Layer 7 of a small transformer language model trained on English Wikipedia (12 layers, counted from 0, width 96).
A neuron adds its activation times its output weights to the MLP's output. To switch it off is to set its activation to zero at one token and run the rest of the model.
A neuron's activation on a vector x is GELU(weights . x), where the dot is the dot product.

Input weights of the MLP neurons that the questions are about. A number n stands for n times 0.0065.
n7: -1 -12 22 -34 25 -56 4 13 4 -3 -15 -28 -18 3 -13 5 -50 -20 28 -58 -48 -26 -33 -30 14 17 0 -40 38 24 -8 48 -15 -20 1 -5 -35 -2 31 -53 10 -48 -40 -46 -11 32 -5 -2 42 1 21 7 0 -37 -50 -30 60 -20 3 43 -43 -60 -18 -33 -17 21 3 38 -23 36 58 -12 -8 32 -48 -19 -51 -17 50 5 -80 -57 15 56 18 37 21 -14 18 -78 45 -1 27 -21 -30 7
n33: -46 -32 6 -21 21 26 -38 -43 18 24 -11 34 41 -25 16 14 -73 13 -18 9 -20 26 -8 39 3 -38 -19 -18 94 4 16 31 33 51 -27 23 -9 -49 -20 10 33 -17 39 -28 -60 -14 -9 -24 -3 -46 -49 -2 51 -25 30 -46 1 20 33 7 -3 17 21 7 -20 5 -56 -3 48 24 29 20 -13 19 -46 -63 -24 78 -1 23 24 -10 -45 33 -1 -4 -20 -60 -18 -45 3 9 -31 -45 23 -32
n60: -23 -31 14 10 -23 2 29 -31 20 46 -39 22 -36 -15 -44 -15 28 -26 12 3 -11 -2 23 3 17 -26 15 9 -21 6 18 -2 -20 10 -6 13 43 -50 11 -28 51 23 34 35 -4 7 -14 34 -5 29 3 13 8 16 4 15 10 18 25 20 -3 0 47 37 -39 27 39 -12 -4 12 10 -38 -42 8 -46 30 -8 16 2 1 -22 32 -12 -2 36 23 -43 -31 -14 -18 20 -1 21 -58 3 -42
n86: 9 -11 -48 -37 -49 -38 46 -6 46 39 -61 -3 26 -23 19 39 -35 -33 10 30 -4 20 -12 51 -9 -36 -25 15 -23 1 -9 -20 14 26 -50 -6 -2 -12 -49 -65 -42 14 -12 48 16 -36 23 -43 20 39 -19 -37 -25 18 -7 -12 20 -14 -42 -40 16 -16 -3 23 -17 18 19 25 33 56 30 -55 32 -4 -47 -22 4 -9 39 -24 -32 -8 6 -20 -7 37 7 -31 18 -1 -2 -14 -22 -18 -39 -53
n98: -54 -12 42 17 -3 28 -22 21 35 17 -30 57 37 -6 8 14 -32 1 -15 -6 33 7 12 -13 18 -57 -33 -2 -9 23 6 24 -2 -17 27 -8 -16 31 58 -4 -14 22 -1 33 20 -45 -19 37 -21 -3 -50 -22 6 -35 -8 12 6 -1 2 -6 -39 -83 24 9 -65 -1 -7 -14 11 42 33 -11 -3 -22 -38 4 -6 -21 -7 23 5 -17 -12 -2 0 14 -16 -39 -44 8 25 -87 -16 -9 36 14
n141: -37 4 22 28 -7 -43 33 -33 21 -36 5 -47 12 -5 -6 -8 -8 -33 65 39 22 -15 -2 -42 18 24 -37 -56 30 -18 -42 -46 36 44 31 38 22 -16 -8 6 11 -11 24 25 -23 -28 -16 -12 21 -20 -1 -18 -2 17 12 14 -16 31 -24 45 1 -8 6 -18 2 16 39 35 -44 59 25 2 -26 -30 -17 -6 -33 16 25 2 30 -10 32 15 -4 13 44 30 36 23 21 -28 2 10 1 -22
n153: -19 16 29 -39 6 -14 -14 -7 -4 -27 -34 31 50 -5 -13 49 0 28 23 27 -17 -6 -12 21 19 8 -48 -7 49 3 -45 57 29 -21 -10 -7 -26 10 35 -4 6 -10 -46 29 -37 2 32 12 13 65 5 -5 -12 26 28 -86 8 36 -37 -15 -41 -1 55 -63 48 9 31 -4 15 18 -14 3 -52 5 -54 -7 9 -3 -2 -16 -3 -62 12 -10 33 26 4 18 -40 -8 0 21 36 -36 7 -19
n176: 1 35 -22 -55 -10 -48 7 -19 5 44 62 11 4 11 -16 -12 -14 -10 91 17 -26 53 -52 -7 -48 -77 -59 -25 -36 56 14 -32 9 68 17 62 28 10 -2 -63 1 -12 5 14 9 -28 -4 -30 23 10 -17 -9 36 -16 -11 -24 40 26 10 -2 19 15 23 37 -15 45 42 6 -23 35 9 -63 -28 -54 -5 -11 49 -20 21 -12 -24 -5 29 -13 31 18 30 32 5 27 -13 4 7 9 -33 27
n222: -22 4 8 -6 -14 -19 -5 38 30 17 -45 -1 -16 -10 14 38 -21 7 -10 38 -17 27 -19 40 -8 -62 -63 -44 -15 -28 19 -25 25 7 -16 34 -7 28 -17 34 3 43 -41 -16 -31 -8 7 -30 4 -10 -35 7 -13 13 -43 19 11 21 -2 5 -24 -23 29 4 -8 25 -8 -9 -23 66 -1 9 28 -33 -26 -27 1 7 28 -5 -30 -25 -15 15 23 -3 22 2 -2 -3 -19 48 19 -3 -44 45
n239: -26 -8 -21 1 43 12 -30 -2 -27 30 25 -3 -9 -8 19 25 -25 -46 19 -14 9 17 -14 50 24 9 -63 -28 -6 -54 -49 31 5 -24 -72 38 -10 -6 22 7 10 -4 15 -6 -17 -28 -5 47 -35 -27 54 45 9 33 24 -16 -22 -5 8 40 -21 10 -15 -1 -40 15 1 -17 5 -20 9 -37 -24 -27 -22 12 4 -67 34 3 16 2 22 -1 45 35 12 2 -25 14 0 8 13 -14 -17 23
n258: 2 23 -22 -6 0 -8 1 -37 16 -19 -7 -10 -8 -14 6 36 -50 -32 17 48 -6 8 -11 9 0 0 -39 -76 3 -34 -63 31 18 -43 9 -19 28 -30 25 -10 2 28 -34 -25 -6 -56 34 -36 28 -10 10 27 43 31 63 18 61 9 7 40 -34 -36 31 5 -5 20 -6 -48 -4 14 0 -45 13 33 -37 -21 -62 43 -17 17 -37 -19 -6 -28 76 -13 -45 10 -9 -65 7 -19 50 -18 -16 -27
n345: -43 -4 12 -31 -3 -15 12 20 47 -17 -15 27 37 12 -42 -46 -13 -7 15 -36 21 43 -87 21 4 16 7 15 18 -37 -21 25 -24 10 35 30 -6 -26 20 52 13 -17 12 -19 -9 -41 29 -36 -16 -22 -5 52 0 15 50 3 -8 27 34 -7 -11 19 77 -28 -64 24 -8 4 -10 -2 12 2 0 -13 12 -40 -23 6 14 47 3 -48 8 45 36 30 -37 12 -49 65 49 -25 16 3 -12 -26
n369: -14 -41 0 -23 -20 -27 -19 -11 33 18 7 -23 30 -27 47 10 -45 -54 -22 27 -80 17 27 8 11 -2 13 3 27 -55 36 39 1 -10 28 3 -21 -25 14 -13 4 19 -39 41 -27 -8 -11 -11 7 -16 10 34 8 24 -4 -52 16 -12 -4 10 13 4 73 17 -54 5 -8 15 16 34 54 -15 15 -14 -42 -10 -27 53 42 29 43 15 -18 -44 -46 32 -20 -34 -73 -14 -2 35 8 2 -18 -18
n379: -6 18 45 -27 5 -17 -52 32 64 37 -32 11 -27 1 35 -5 -10 18 36 18 18 26 40 50 8 49 -13 6 -3 -41 -17 -45 10 8 15 23 -6 -1 10 -42 -16 -17 19 3 -41 29 -48 -22 -20 8 -14 21 45 1 52 -31 9 -1 -1 20 22 -38 42 39 -62 19 -55 4 4 3 39 -31 -24 -35 -58 -34 19 -57 19 -1 -30 -26 -55 -26 13 7 -20 -34 21 -16 16 -18 -30 2 29 -19
n429: 4 6 -29 -39 22 2 1 -37 61 25 12 -12 -68 -6 62 17 2 -25 -30 64 22 -10 -56 26 67 -19 -27 -17 1 20 4 10 9 -31 1 29 34 -48 -8 -10 45 29 7 -32 -11 -2 -11 -17 -8 49 -1 -1 -30 -3 11 -7 39 41 -5 50 -19 18 37 20 12 18 -17 5 -36 -2 2 -79 -23 -18 -16 -25 5 -6 24 22 -27 -6 -1 -9 4 -36 -6 -10 15 29 7 -2 -16 -23 21 18
n499: 28 -1 -5 -37 47 -39 33 -35 -30 -3 6 8 -29 2 0 29 21 16 9 -5 -20 10 -70 48 -20 6 -38 -34 2 -23 3 20 35 31 -39 46 -16 66 41 -22 15 18 -41 -20 36 -33 -11 28 -9 49 -7 -50 -11 -26 10 -13 -8 -33 26 30 -87 7 26 -26 -30 12 -15 -3 31 33 8 -33 -15 -4 -4 -1 37 -32 3 -16 -3 -39 16 -7 45 15 22 -27 -42 16 5 37 -45 -16 -41 28

Output weights of the MLP neurons that the questions are about. A number n stands for n times 0.0074.
n7: 24 30 -20 -19 -42 -23 22 -4 -20 -57 48 -4 7 25 7 12 -27 -1 -28 -40 -13 -8 21 -30 45 16 12 -18 39 -3 7 3 36 -12 -6 9 8 -12 -21 -44 5 -20 -6 -3 9 -8 -19 -6 62 19 -56 10 -24 -3 -46 54 1 -26 -40 -36 -15 39 -19 10 -54 -43 -28 24 -23 -12 6 -31 9 10 -23 -15 -9 -21 -9 12 -10 -23 4 26 6 -1 41 -5 -8 -2 29 26 -6 -14 -36 -3
n33: -26 1 -35 4 -6 1 36 34 20 -10 -19 17 0 -4 12 -4 -3 38 -12 39 -35 1 -13 -58 -9 7 -12 24 -14 -1 25 1 -10 -13 13 4 8 -1 21 -18 -11 46 -2 18 -4 -7 -9 -12 -17 13 -68 -8 -23 -10 50 -28 13 -7 40 3 28 49 16 17 -22 -95 4 -20 28 14 8 -11 12 35 -9 -17 16 10 27 36 5 10 -29 -4 -1 20 -37 -21 -23 20 -33 32 17 12 21 9
n60: 18 11 8 11 -26 18 2 16 -7 19 -7 31 -13 18 5 22 -5 1 21 11 21 -7 -6 1 -19 -21 17 -25 10 8 -41 1 63 -10 11 13 -13 -16 -17 -17 -35 16 -4 -33 4 23 -20 31 -15 -18 -8 -30 11 -7 20 -2 -17 -44 -9 19 -23 -15 2 -11 31 -39 -11 -4 -29 -27 -4 11 -32 17 -17 6 17 -15 13 6 -21 -13 -13 -4 17 -2 -17 -9 19 -4 -3 13 -1 11 10 -10
n86: 7 -2 -40 12 -31 -3 -4 -11 -11 6 4 -35 -1 59 31 10 13 12 -11 -29 45 -28 21 -3 -12 -30 -3 20 -28 -17 -2 -32 -3 -16 11 -27 12 8 -1 1 -5 -9 37 -34 -33 27 -6 -47 -54 22 -23 7 -5 11 -28 -7 31 -16 -26 4 53 -9 -5 -30 -36 21 -6 19 6 21 -4 -11 22 35 -10 -8 3 5 35 -18 -18 -6 -5 26 17 -20 5 -14 16 -13 -3 -26 -28 -21 16 6
n98: 4 13 11 26 -20 6 55 -23 8 30 32 -23 8 -23 -18 -50 4 26 16 -10 10 31 -22 2 -13 17 -26 -21 -10 -32 -7 9 -17 -2 17 28 -7 18 12 23 23 4 17 -21 9 1 -8 -10 14 8 1 -20 -9 39 -23 -14 11 17 28 0 12 40 -5 14 54 -15 3 30 -11 -7 5 -24 -17 14 28 1 6 10 -18 -26 4 32 13 4 40 27 -4 -1 17 -34 -22 46 -1 35 15 -29
n141: -8 6 10 24 35 25 -30 -2 22 -8 -7 23 -26 -22 6 -13 18 -8 -25 -1 -8 -20 -13 22 -11 15 2 23 -26 0 13 7 -9 -23 -43 19 -16 -12 8 -18 -25 -19 -1 12 23 6 8 -23 7 -4 -14 -13 -3 -2 -7 -16 2 -22 20 -3 -11 -10 19 45 -5 -76 -8 -3 -1 27 4 2 -1 3 1 -11 -2 -36 -18 2 13 -13 -45 12 13 9 8 -2 7 0 9 28 2 36 16 -16
n153: 0 2 32 13 34 -36 2 6 0 20 -13 -22 -4 -26 -30 13 -13 5 20 -48 -10 30 -17 14 42 4 5 21 11 -15 15 0 -5 -11 27 2 9 21 -16 -6 -17 7 -21 38 5 10 29 32 32 16 20 8 5 3 0 25 -9 2 -25 7 -14 17 -18 -13 -37 -23 24 -42 27 -29 -22 26 22 -27 12 60 -15 -2 -8 4 18 43 43 19 -17 3 1 12 -1 -22 19 58 6 40 9 1
n176: 10 4 -57 17 12 -15 30 10 -25 -40 -10 -1 2 6 42 1 21 20 -14 12 36 25 18 12 -10 -1 -16 -32 -35 -40 17 -3 38 -15 -8 -50 15 -10 36 19 -32 -3 -15 11 36 31 -53 -26 -37 18 -3 31 -20 -33 -3 -29 39 -34 -20 -13 6 -6 19 17 29 18 36 4 -31 -17 -76 -11 -12 -19 -39 -21 7 4 27 -15 5 29 37 -11 37 4 22 1 17 7 -27 -15 -1 21 -36 10
n222: 48 4 -18 -24 19 27 1 -12 26 34 2 -20 8 30 1 6 1 25 0 9 25 8 -12 -19 -25 13 32 -11 -1 -17 15 -32 -10 -51 16 19 45 21 1 16 -8 -21 13 40 8 -18 3 3 -23 27 5 -40 1 -25 -28 22 -1 8 0 7 -4 35 -10 1 -10 -9 18 -25 -19 -1 4 -7 29 25 -24 16 24 15 3 5 2 29 -8 -4 5 -26 47 7 -4 23 -19 6 -18 14 19 14
n239: 22 15 25 -29 12 7 -18 0 -1 -9 13 16 -1 -17 14 17 3 -25 26 10 -12 21 11 1 17 8 35 -34 33 20 15 -30 -1 6 -17 3 9 -2 25 0 1 1 -41 -18 14 -25 -7 -11 1 10 14 -6 29 -39 23 -2 29 7 -6 0 -17 -36 -22 -7 -16 -11 10 8 -16 33 -7 21 9 -36 -6 -24 25 -4 11 1 2 -15 -26 5 -27 25 -8 4 -12 6 -15 18 -6 -24 14 -9
n258: -3 -45 31 20 0 -14 2 -8 -25 23 -9 -11 -21 -1 -17 22 3 38 11 -13 -1 -29 -6 -19 20 -5 48 18 -41 16 10 5 6 37 2 6 1 -22 26 21 34 -31 17 35 6 3 22 -24 -31 1 9 -22 -48 40 -8 30 5 41 -24 0 20 -16 -7 -36 -25 29 10 36 6 -4 -22 52 8 13 14 -34 -9 -24 -30 6 48 22 27 -5 9 27 28 -11 -9 46 36 -19 13 -15 28 30
n345: 1 -36 29 -29 16 6 -53 39 39 -12 -15 -21 -20 2 2 30 15 -2 17 -10 -27 17 28 16 -32 20 19 16 1 -42 -5 -23 28 -9 14 -5 -33 -45 -8 -41 43 20 4 -27 4 -43 -7 -22 -5 -5 -12 -13 -39 24 35 37 38 -35 -9 44 -1 -5 8 -19 -34 -12 -18 47 -13 22 16 -8 30 -1 26 9 -10 8 9 7 11 -31 5 -36 -33 31 6 6 -21 28 -17 -26 -17 -12 18 0
n369: 13 3 -30 14 25 -27 12 -19 -25 11 -22 13 -26 46 44 6 -1 13 -30 7 12 15 -2 -10 -36 14 -11 7 -8 13 14 24 -27 26 -49 14 6 0 -29 -10 -32 15 -17 19 -38 16 -14 15 10 -29 23 -24 48 -23 -6 -9 -10 -17 -25 24 -32 1 4 -17 -9 -31 11 -2 -17 5 -20 13 -13 -1 -52 -10 30 -9 14 -3 0 3 6 16 19 -37 -6 15 14 21 -11 -8 -2 5 -3 55
n379: 13 26 7 -23 -20 -7 -25 -15 -34 -9 17 9 -7 -21 9 3 7 -13 46 22 4 20 -15 4 -46 40 -39 11 9 -17 -11 6 13 40 -30 -5 -45 35 -11 -13 15 -7 -5 30 -9 14 19 -4 -16 -3 4 23 20 21 -4 -2 34 26 -8 26 6 -9 19 -36 14 -24 -3 -21 -21 9 -29 1 1 -39 57 -3 -27 2 15 -10 -10 -10 -9 2 3 -12 -6 21 11 -6 13 -46 -19 -10 20 -32
n429: -3 17 3 -18 4 20 6 -4 16 -13 -21 -31 35 30 -41 -14 20 5 -8 8 -1 -8 -14 -11 3 -33 -5 19 -7 -1 -41 39 34 10 15 -34 6 14 31 16 36 -23 1 1 -11 -12 59 6 -1 -11 -8 -6 24 -15 -7 3 21 -7 -20 -54 -31 -21 38 20 5 -28 3 -18 1 22 21 40 32 17 31 -7 18 10 30 19 39 -9 -13 -39 -11 -7 -22 -10 -17 -22 -19 25 -7 -4 3 -21
n499: -26 -1 -32 -8 -1 -23 -26 23 10 12 -19 -2 -14 2 -29 -21 -21 23 -8 13 -1 -16 -22 -11 -13 -15 8 22 -24 -3 -12 -39 4 -2 70 17 -1 0 -9 -34 23 -8 35 -22 15 23 -18 32 46 40 -15 -4 -20 7 24 -5 28 9 2 8 0 12 3 23 19 -13 16 17 -11 8 38 26 -17 -23 -1 -42 22 13 -2 -17 9 10 -3 -6 -2 47 12 -7 -16 -18 16 4 16 3 42 38

Each question names a token from some text and the token that comes next. It shows the vector x that enters the MLP there. A number n stands for n times 0.061.

Then comes g, the gradient of the next token's log-probability with respect to the MLP's output, scaled to length 1. A neuron's effect is roughly proportional to its activation times (output weights . g). A number n stands for n times 0.0045.

" to", then " 12"
x: -4 14 -18 -11 9 -1 -1 14 -7 0 18 1 -28 -13 -14 -7 18 -14 -1 5 9 6 0 8 -14 -8 -10 7 -21 -8 -13 -8 0 -10 18 -21 9 -3 -10 7 5 23 -3 1 -16 3 10 -3 -14 10 4 -6 13 -12 -9 0 -6 17 -3 -5 -5 12 38 12 -11 -64 2 7 -1 -4 1 7 2 -2 14 6 -2 0 -11 2 -18 7 19 -1 8 -44 25 6 -14 9 -62 8 -15 2 -5 6
g: 22 -26 18 -2 -10 -12 18 -2 -32 -28 -9 -9 -9 -5 -26 -3 19 -5 6 -28 15 17 -4 21 -15 -17 -10 -3 -7 12 33 -10 16 17 -24 24 -13 -45 -30 -17 -53 -10 -2 34 38 12 -37 -44 -18 -11 6 -5 12 5 -37 -66 15 -15 15 16 32 -11 -1 10 15 19 -3 18 -12 -29 -33 -3 0 -26 -29 -40 38 -7 -11 -22 0 -4 49 -9 -41 18 5 52 -2 -17 -23 -14 -3 32 -8 18
Which neuron, switched off, raises the next token's probability most? n429

"ul", then "cer"
x: 21 21 8 7 -22 41 -31 14 -9 -28 -2 18 -2 10 8 6 0 -9 -8 0 9 -37 20 1 18 -21 -16 -11 -8 -20 -11 -10 -1 -12 -26 -22 -14 -14 15 -2 -13 8 2 1 8 4 -6 7 18 31 -5 6 -25 33 30 4 -34 20 25 -1 -6 -3 -18 7 -1 -52 -17 -32 -22 -4 -35 -22 25 -11 4 -8 6 4 2 4 -9 3 19 18 -27 -7 6 -8 -17 19 -11 15 -5 2 1 11
g: 26 16 -2 -28 -22 -15 16 -8 -4 -5 -8 34 2 -9 51 40 -23 -23 -9 -8 30 36 6 42 15 9 2 8 -9 11 -6 14 4 -26 -37 7 15 -29 8 -41 -16 13 -30 -8 -30 -35 14 -51 -42 11 -35 -5 -29 -27 16 -11 12 0 -17 -21 19 -30 -21 39 -24 3 -36 4 12 -20 1 11 25 1 -31 8 6 20 -2 15 -48 8 -22 -9 2 33 5 51 20 20 21 -23 4 -30 -11 -14
Which neuron, switched off, lowers the next token's probability most? n239

"ov", then "ić"
x: -19 -14 14 34 10 3 -36 29 8 -15 -20 7 1 0 -1 -11 0 -8 -16 -16 -3 -6 17 -1 0 20 16 33 -49 13 4 15 11 -7 7 -15 8 9 16 5 23 5 27 17 9 -5 -17 19 -22 24 -10 14 11 10 -40 19 1 -2 -12 -8 6 7 7 7 0 -60 3 -7 7 -35 -10 15 7 0 -6 4 12 7 -8 -19 -3 12 -26 28 -17 -9 2 1 0 1 -19 24 -4 2 -14 -1
g: 26 -13 -26 -3 2 8 -17 -23 -48 10 -26 -11 -2 11 -23 4 -41 -21 21 -13 -24 9 -22 9 13 -33 -14 3 -70 25 -44 6 35 -10 -6 13 7 -12 -12 -18 -13 -9 32 3 -15 40 -41 10 13 2 -19 20 -39 -6 -5 -14 -13 2 -38 -30 36 30 -23 7 32 5 -19 -7 14 -15 -27 44 26 19 -7 5 -10 20 0 -35 55 -3 12 20 -5 6 15 -14 2 2 41 1 -23 -27 -22 16
Which neuron, switched off, lowers the next token's probability most? n60

"er", then " is"
x: 1 -9 14 25 6 10 -27 22 23 11 0 8 -1 -2 28 -3 -8 -4 -13 -5 19 1 -3 3 5 11 -26 3 14 -14 6 -5 -13 -8 -10 -17 -24 15 40 -43 7 -6 -4 -8 20 17 -25 17 -19 7 -7 5 -6 -7 5 14 -34 -17 -10 1 8 3 -11 -1 9 -52 -13 5 22 -30 -45 -15 30 4 -7 34 -5 -5 8 13 10 2 15 0 -14 -35 -1 14 -21 12 -31 22 0 -20 2 13
g: -75 -7 31 -18 -46 -14 20 2 2 19 -4 32 30 6 -18 5 19 32 -16 5 -15 36 -32 -3 -6 6 1 3 8 2 13 -32 -35 20 10 -9 9 -5 24 8 21 -43 -32 -36 1 -27 -23 -12 -29 35 -30 -4 10 -22 11 5 -11 6 0 -9 -26 52 -9 -12 -10 2 3 -19 19 27 31 1 15 42 -5 22 -4 27 -28 -34 -4 -15 -13 9 29 14 -36 25 -35 -34 -18 6 -5 8 -34 -4
Which neuron, switched off, lowers the next token's probability most? n98

" y", then "outh"
x: -10 -3 5 15 12 -12 4 21 -17 -20 -13 -4 10 2 -18 -37 18 1 -17 3 39 -5 -19 6 -16 -7 33 5 -4 5 -11 -23 -14 -29 13 0 -3 -4 1 40 -4 31 -16 2 -31 -6 -2 1 10 0 9 -12 -11 16 -5 -10 -45 1 9 4 -3 6 24 -11 -3 -48 -2 7 -5 -21 -8 21 -16 5 38 -20 0 -20 16 10 6 -31 -4 -14 9 -45 15 1 8 -1 -18 15 -20 35 4 1
g: -20 12 4 -23 19 24 0 24 -16 29 11 -12 22 13 -11 -19 -24 9 -3 -8 16 24 -11 23 -9 -24 12 -45 -10 -17 -4 -32 46 -25 11 37 1 1 2 -36 68 3 19 -27 21 -9 20 -9 1 23 -1 -10 -8 -14 -26 18 23 20 3 14 17 -56 -18 -13 13 1 -36 -11 23 57 -34 -32 4 -11 8 -11 33 -27 -24 42 22 -20 -41 -20 -4 10 -25 -13 28 34 8 1 -17 4 -14 11
Which neuron, switched off, lowers the next token's probability most? n345

" March", then "."
x: 11 18 36 5 24 -3 -32 -3 -3 2 -20 12 -3 -14 3 9 -5 -9 4 -14 4 -17 -13 13 1 12 9 11 -18 2 -4 4 -10 16 -11 -2 2 0 -15 19 -5 -35 4 2 17 -16 31 8 -14 6 -2 6 7 -13 9 -3 0 -14 3 13 -2 -3 -3 -5 8 -73 15 -5 0 0 -2 15 8 -9 -8 0 14 -19 17 -20 16 19 -4 18 2 -11 2 18 17 1 -44 -3 -13 15 -20 5
g: -13 23 -9 25 -11 -15 7 23 -3 -19 -35 -37 -1 -40 13 -17 14 -2 -15 22 -7 24 14 -10 -9 30 9 -25 46 -19 10 -4 -2 15 34 18 -23 49 12 34 6 10 10 -7 7 -22 23 3 -16 23 45 43 18 17 -38 24 -2 -13 -17 11 -15 26 64 -20 -2 -9 -15 -16 18 10 29 -23 -30 -34 -23 12 7 -8 -7 -31 -43 17 -3 37 1 -28 -12 8 -18 -42 24 5 3 36 -26 0
Which neuron, switched off, raises the next token's probability most? n239

"ended", then " three"
x: 25 0 -3 11 29 -26 -4 0 -9 -19 -3 13 4 -29 26 7 -6 -9 -4 28 16 24 -4 6 -5 20 5 -5 -7 13 -3 9 0 7 2 -32 -5 0 -24 16 -3 0 36 1 -5 5 -9 18 8 -3 11 -4 11 -1 3 3 10 6 -5 -4 -10 24 11 -7 3 -61 27 -23 -16 -5 -1 -2 -2 2 -4 22 -7 -6 -20 -15 -20 4 6 -10 1 -19 -5 -1 12 0 -57 -3 -14 -8 -8 3
g: -61 -10 -10 -7 -2 0 2 1 -1 -7 26 10 3 -13 12 15 -8 17 9 -6 15 1 15 15 -7 -49 -21 13 -28 -1 -3 -14 12 -5 -29 32 -2 -53 11 -24 -8 -7 -14 -27 30 -20 -10 -1 -25 -23 -23 -49 19 -34 5 -50 0 46 51 22 -16 -15 24 15 0 -23 4 22 -9 -17 -5 -21 -2 -23 -19 39 10 18 45 -33 19 -19 25 -46 -16 14 -5 26 0 -20 -23 -39 15 -14 25 14
Which neuron, switched off, raises the next token's probability most? n258

" 35", then " points"
x: 21 4 30 7 5 3 -33 3 2 -44 -7 4 3 -15 2 -31 1 17 -6 -14 -17 -29 -1 1 -12 33 9 0 2 2 10 25 4 -4 -16 -27 -12 -15 -14 -18 -7 12 3 21 -10 16 -32 15 -18 17 9 -22 19 -9 -24 10 -1 -19 -20 -17 -9 6 11 14 -7 -62 -1 -6 0 -3 -13 4 -4 20 -25 3 25 -1 -19 -2 -8 7 6 0 -4 3 -16 -31 -14 6 -28 -11 -6 36 5 -20
g: -25 -11 -22 13 -13 22 11 -24 19 -5 10 -19 -2 -23 25 18 13 36 47 57 -1 11 30 -19 49 13 -16 24 -13 -2 -23 8 -31 -47 48 18 6 3 18 -26 5 15 9 -12 -11 -26 -40 56 3 -4 -25 24 39 -4 -15 -49 -19 28 -12 -13 15 -2 14 1 37 -10 -25 -26 -19 10 16 -17 -4 -18 -16 23 -25 15 1 -14 -2 -5 41 -24 24 -16 -13 -19 23 20 -22 -4 8 -18 -3 16
Which neuron, switched off, lowers the next token's probability most? n98

" a", then " st"
x: 23 1 -18 9 2 -3 -5 -3 -15 -21 2 -12 -6 -16 -9 -6 -8 -10 -1 19 8 14 -30 2 1 -1 0 -8 -9 7 -9 2 1 -1 -7 4 0 -17 -17 -16 -10 -6 13 2 3 -12 5 -6 -3 10 0 -9 10 -11 -11 6 -7 -15 -10 5 4 -8 6 20 -19 -87 3 -20 -7 1 -16 -14 7 13 -18 -8 -12 -6 -22 15 14 4 4 -3 -20 -11 1 5 -10 -19 -44 -3 -7 11 13 3
g: 13 2 2 19 19 -6 -26 4 -35 -24 -36 -39 -6 -16 10 -2 7 20 -4 45 -5 -14 31 -29 -35 30 -23 -11 -11 10 -40 6 -39 -13 -37 -24 7 -47 -7 -19 27 -27 -4 10 18 1 9 8 -43 2 24 -46 7 -42 14 21 -12 2 -34 -15 -2 -5 25 -14 4 15 -22 -15 -13 6 -25 39 23 29 31 32 -44 10 3 15 -27 2 4 12 -11 -46 36 -20 -8 10 -1 16 7 0 5 -42
Which neuron, switched off, lowers the next token's probability most? n258

" between", then " R"
x: -16 1 7 -2 16 1 -16 4 14 -1 -4 -4 -8 0 11 10 7 10 -2 -17 8 -21 2 4 -7 3 7 -10 -10 -12 -13 2 4 5 -5 24 -3 4 19 -11 -5 7 14 12 -10 1 -5 -1 -5 -1 -2 -12 5 -14 11 6 -18 -17 -1 6 -11 -14 -5 31 3 -76 8 7 -2 -16 -17 -2 17 13 27 19 -8 -1 3 -5 -6 -17 19 -9 13 -18 14 1 0 -3 -62 1 -1 7 -8 20
g: -23 0 31 1 -4 -10 -20 -9 -25 35 -8 2 1 23 -57 -16 25 -41 6 46 11 -30 50 4 -4 -26 -23 -13 -4 -29 -21 5 12 -16 15 0 -41 -25 -8 -40 -21 -37 3 6 -13 12 17 -36 -39 38 -34 2 -6 47 4 -21 16 12 -13 -8 20 -43 4 -24 27 13 31 17 8 -12 2 24 -7 -23 -13 -28 16 -1 11 18 8 -30 -30 25 16 5 -16 -3 17 -15 -1 -11 -17 26 45 11
Which neuron, switched off, lowers the next token's probability most? n499

"'s", then " out"
x: 15 -14 -17 -7 0 17 -3 -7 -8 -4 0 17 1 -30 4 1 5 2 0 -1 14 -12 12 -1 6 6 3 17 5 -18 5 0 11 -24 -10 -7 14 -10 4 6 1 4 -6 -13 2 -15 -9 -11 -10 -14 -10 -13 3 -25 -18 12 -20 -7 -15 21 4 2 2 13 -31 -72 9 -8 2 -8 -2 -6 15 21 -10 11 -8 -7 -5 18 26 16 -2 -12 -9 -1 -4 -2 -18 -8 -51 8 5 23 6 18
g: -6 21 -32 8 -9 -14 2 -45 -15 2 -39 20 -10 8 -58 -3 -1 42 -8 26 6 4 7 35 -2 13 2 -25 25 -5 22 -19 13 -7 -18 36 9 -18 -43 5 38 17 -51 -9 24 35 -12 -1 -10 -10 9 -12 -1 -5 40 -29 31 -1 -61 13 -49 -16 21 -24 10 -2 -36 2 -20 23 -9 -23 -30 -21 -5 1 6 -22 -6 -14 -29 -4 31 -9 8 7 -47 22 39 4 -3 7 -7 -20 2 -2
Which neuron, switched off, lowers the next token's probability most? n369

"clus", then "i"
x: 30 -2 15 -1 19 -2 4 19 -14 -24 9 -1 12 -29 -27 -36 -11 -2 7 -7 7 -25 -32 -14 5 7 3 -2 -2 19 17 4 1 10 -17 10 -8 7 29 -5 -5 -41 10 -19 -2 6 16 12 7 3 -9 16 22 10 -9 -12 -10 25 -29 -8 -4 3 -11 -18 20 -56 29 -15 -26 -13 -30 4 5 0 -7 16 -9 -15 9 -3 -11 13 3 13 -14 -26 -6 1 2 3 -30 -28 11 -14 -25 -1
g: -15 -16 -17 -4 -33 23 20 -14 26 16 6 9 30 33 25 -13 13 -9 -21 27 5 -11 -24 24 -12 -5 5 -20 -1 15 25 -30 10 -47 -10 56 -3 16 -39 4 35 -35 -68 -3 34 14 11 12 16 11 27 26 13 -8 -1 -1 -13 4 6 27 29 7 10 0 -15 -24 -23 -10 -10 10 50 -25 -23 -54 6 13 30 -1 0 16 2 -31 -44 16 -39 -9 -4 7 -12 4 -17 -3 20 -43 -17 14
Which neuron, switched off, lowers the next token's probability most? n7

"ation", then " to"
x: 27 -4 18 13 13 4 -14 -9 5 0 -9 -9 9 -25 14 7 -3 17 6 -20 3 -10 6 16 7 14 25 2 19 -15 12 -12 -3 -15 -9 -17 -8 3 17 -21 -20 -12 -1 -9 -11 9 21 5 9 9 12 5 14 3 0 1 -20 3 -8 8 5 -14 32 -13 7 -71 4 -14 9 -34 -5 11 28 -9 19 28 -1 1 0 -16 6 -2 4 -8 -16 -5 -2 10 0 -5 -50 12 7 -10 -8 11
g: 14 1 5 11 -5 7 -36 43 -24 -19 10 -10 -11 -27 -45 18 -12 16 10 -3 -28 52 -16 -17 25 -10 18 19 35 9 -33 26 22 -2 -14 7 8 -2 -25 -2 -19 -2 30 -18 3 -5 -13 31 27 18 -15 -32 -3 -45 53 10 7 -29 -29 9 -24 26 -27 23 -7 0 -23 -27 31 -23 -19 0 -18 2 26 -20 15 2 -65 -19 -18 4 0 -11 -10 -41 -24 -8 -21 -10 -10 44 24 11 13 31
Which neuron, switched off, lowers the next token's probability most? n153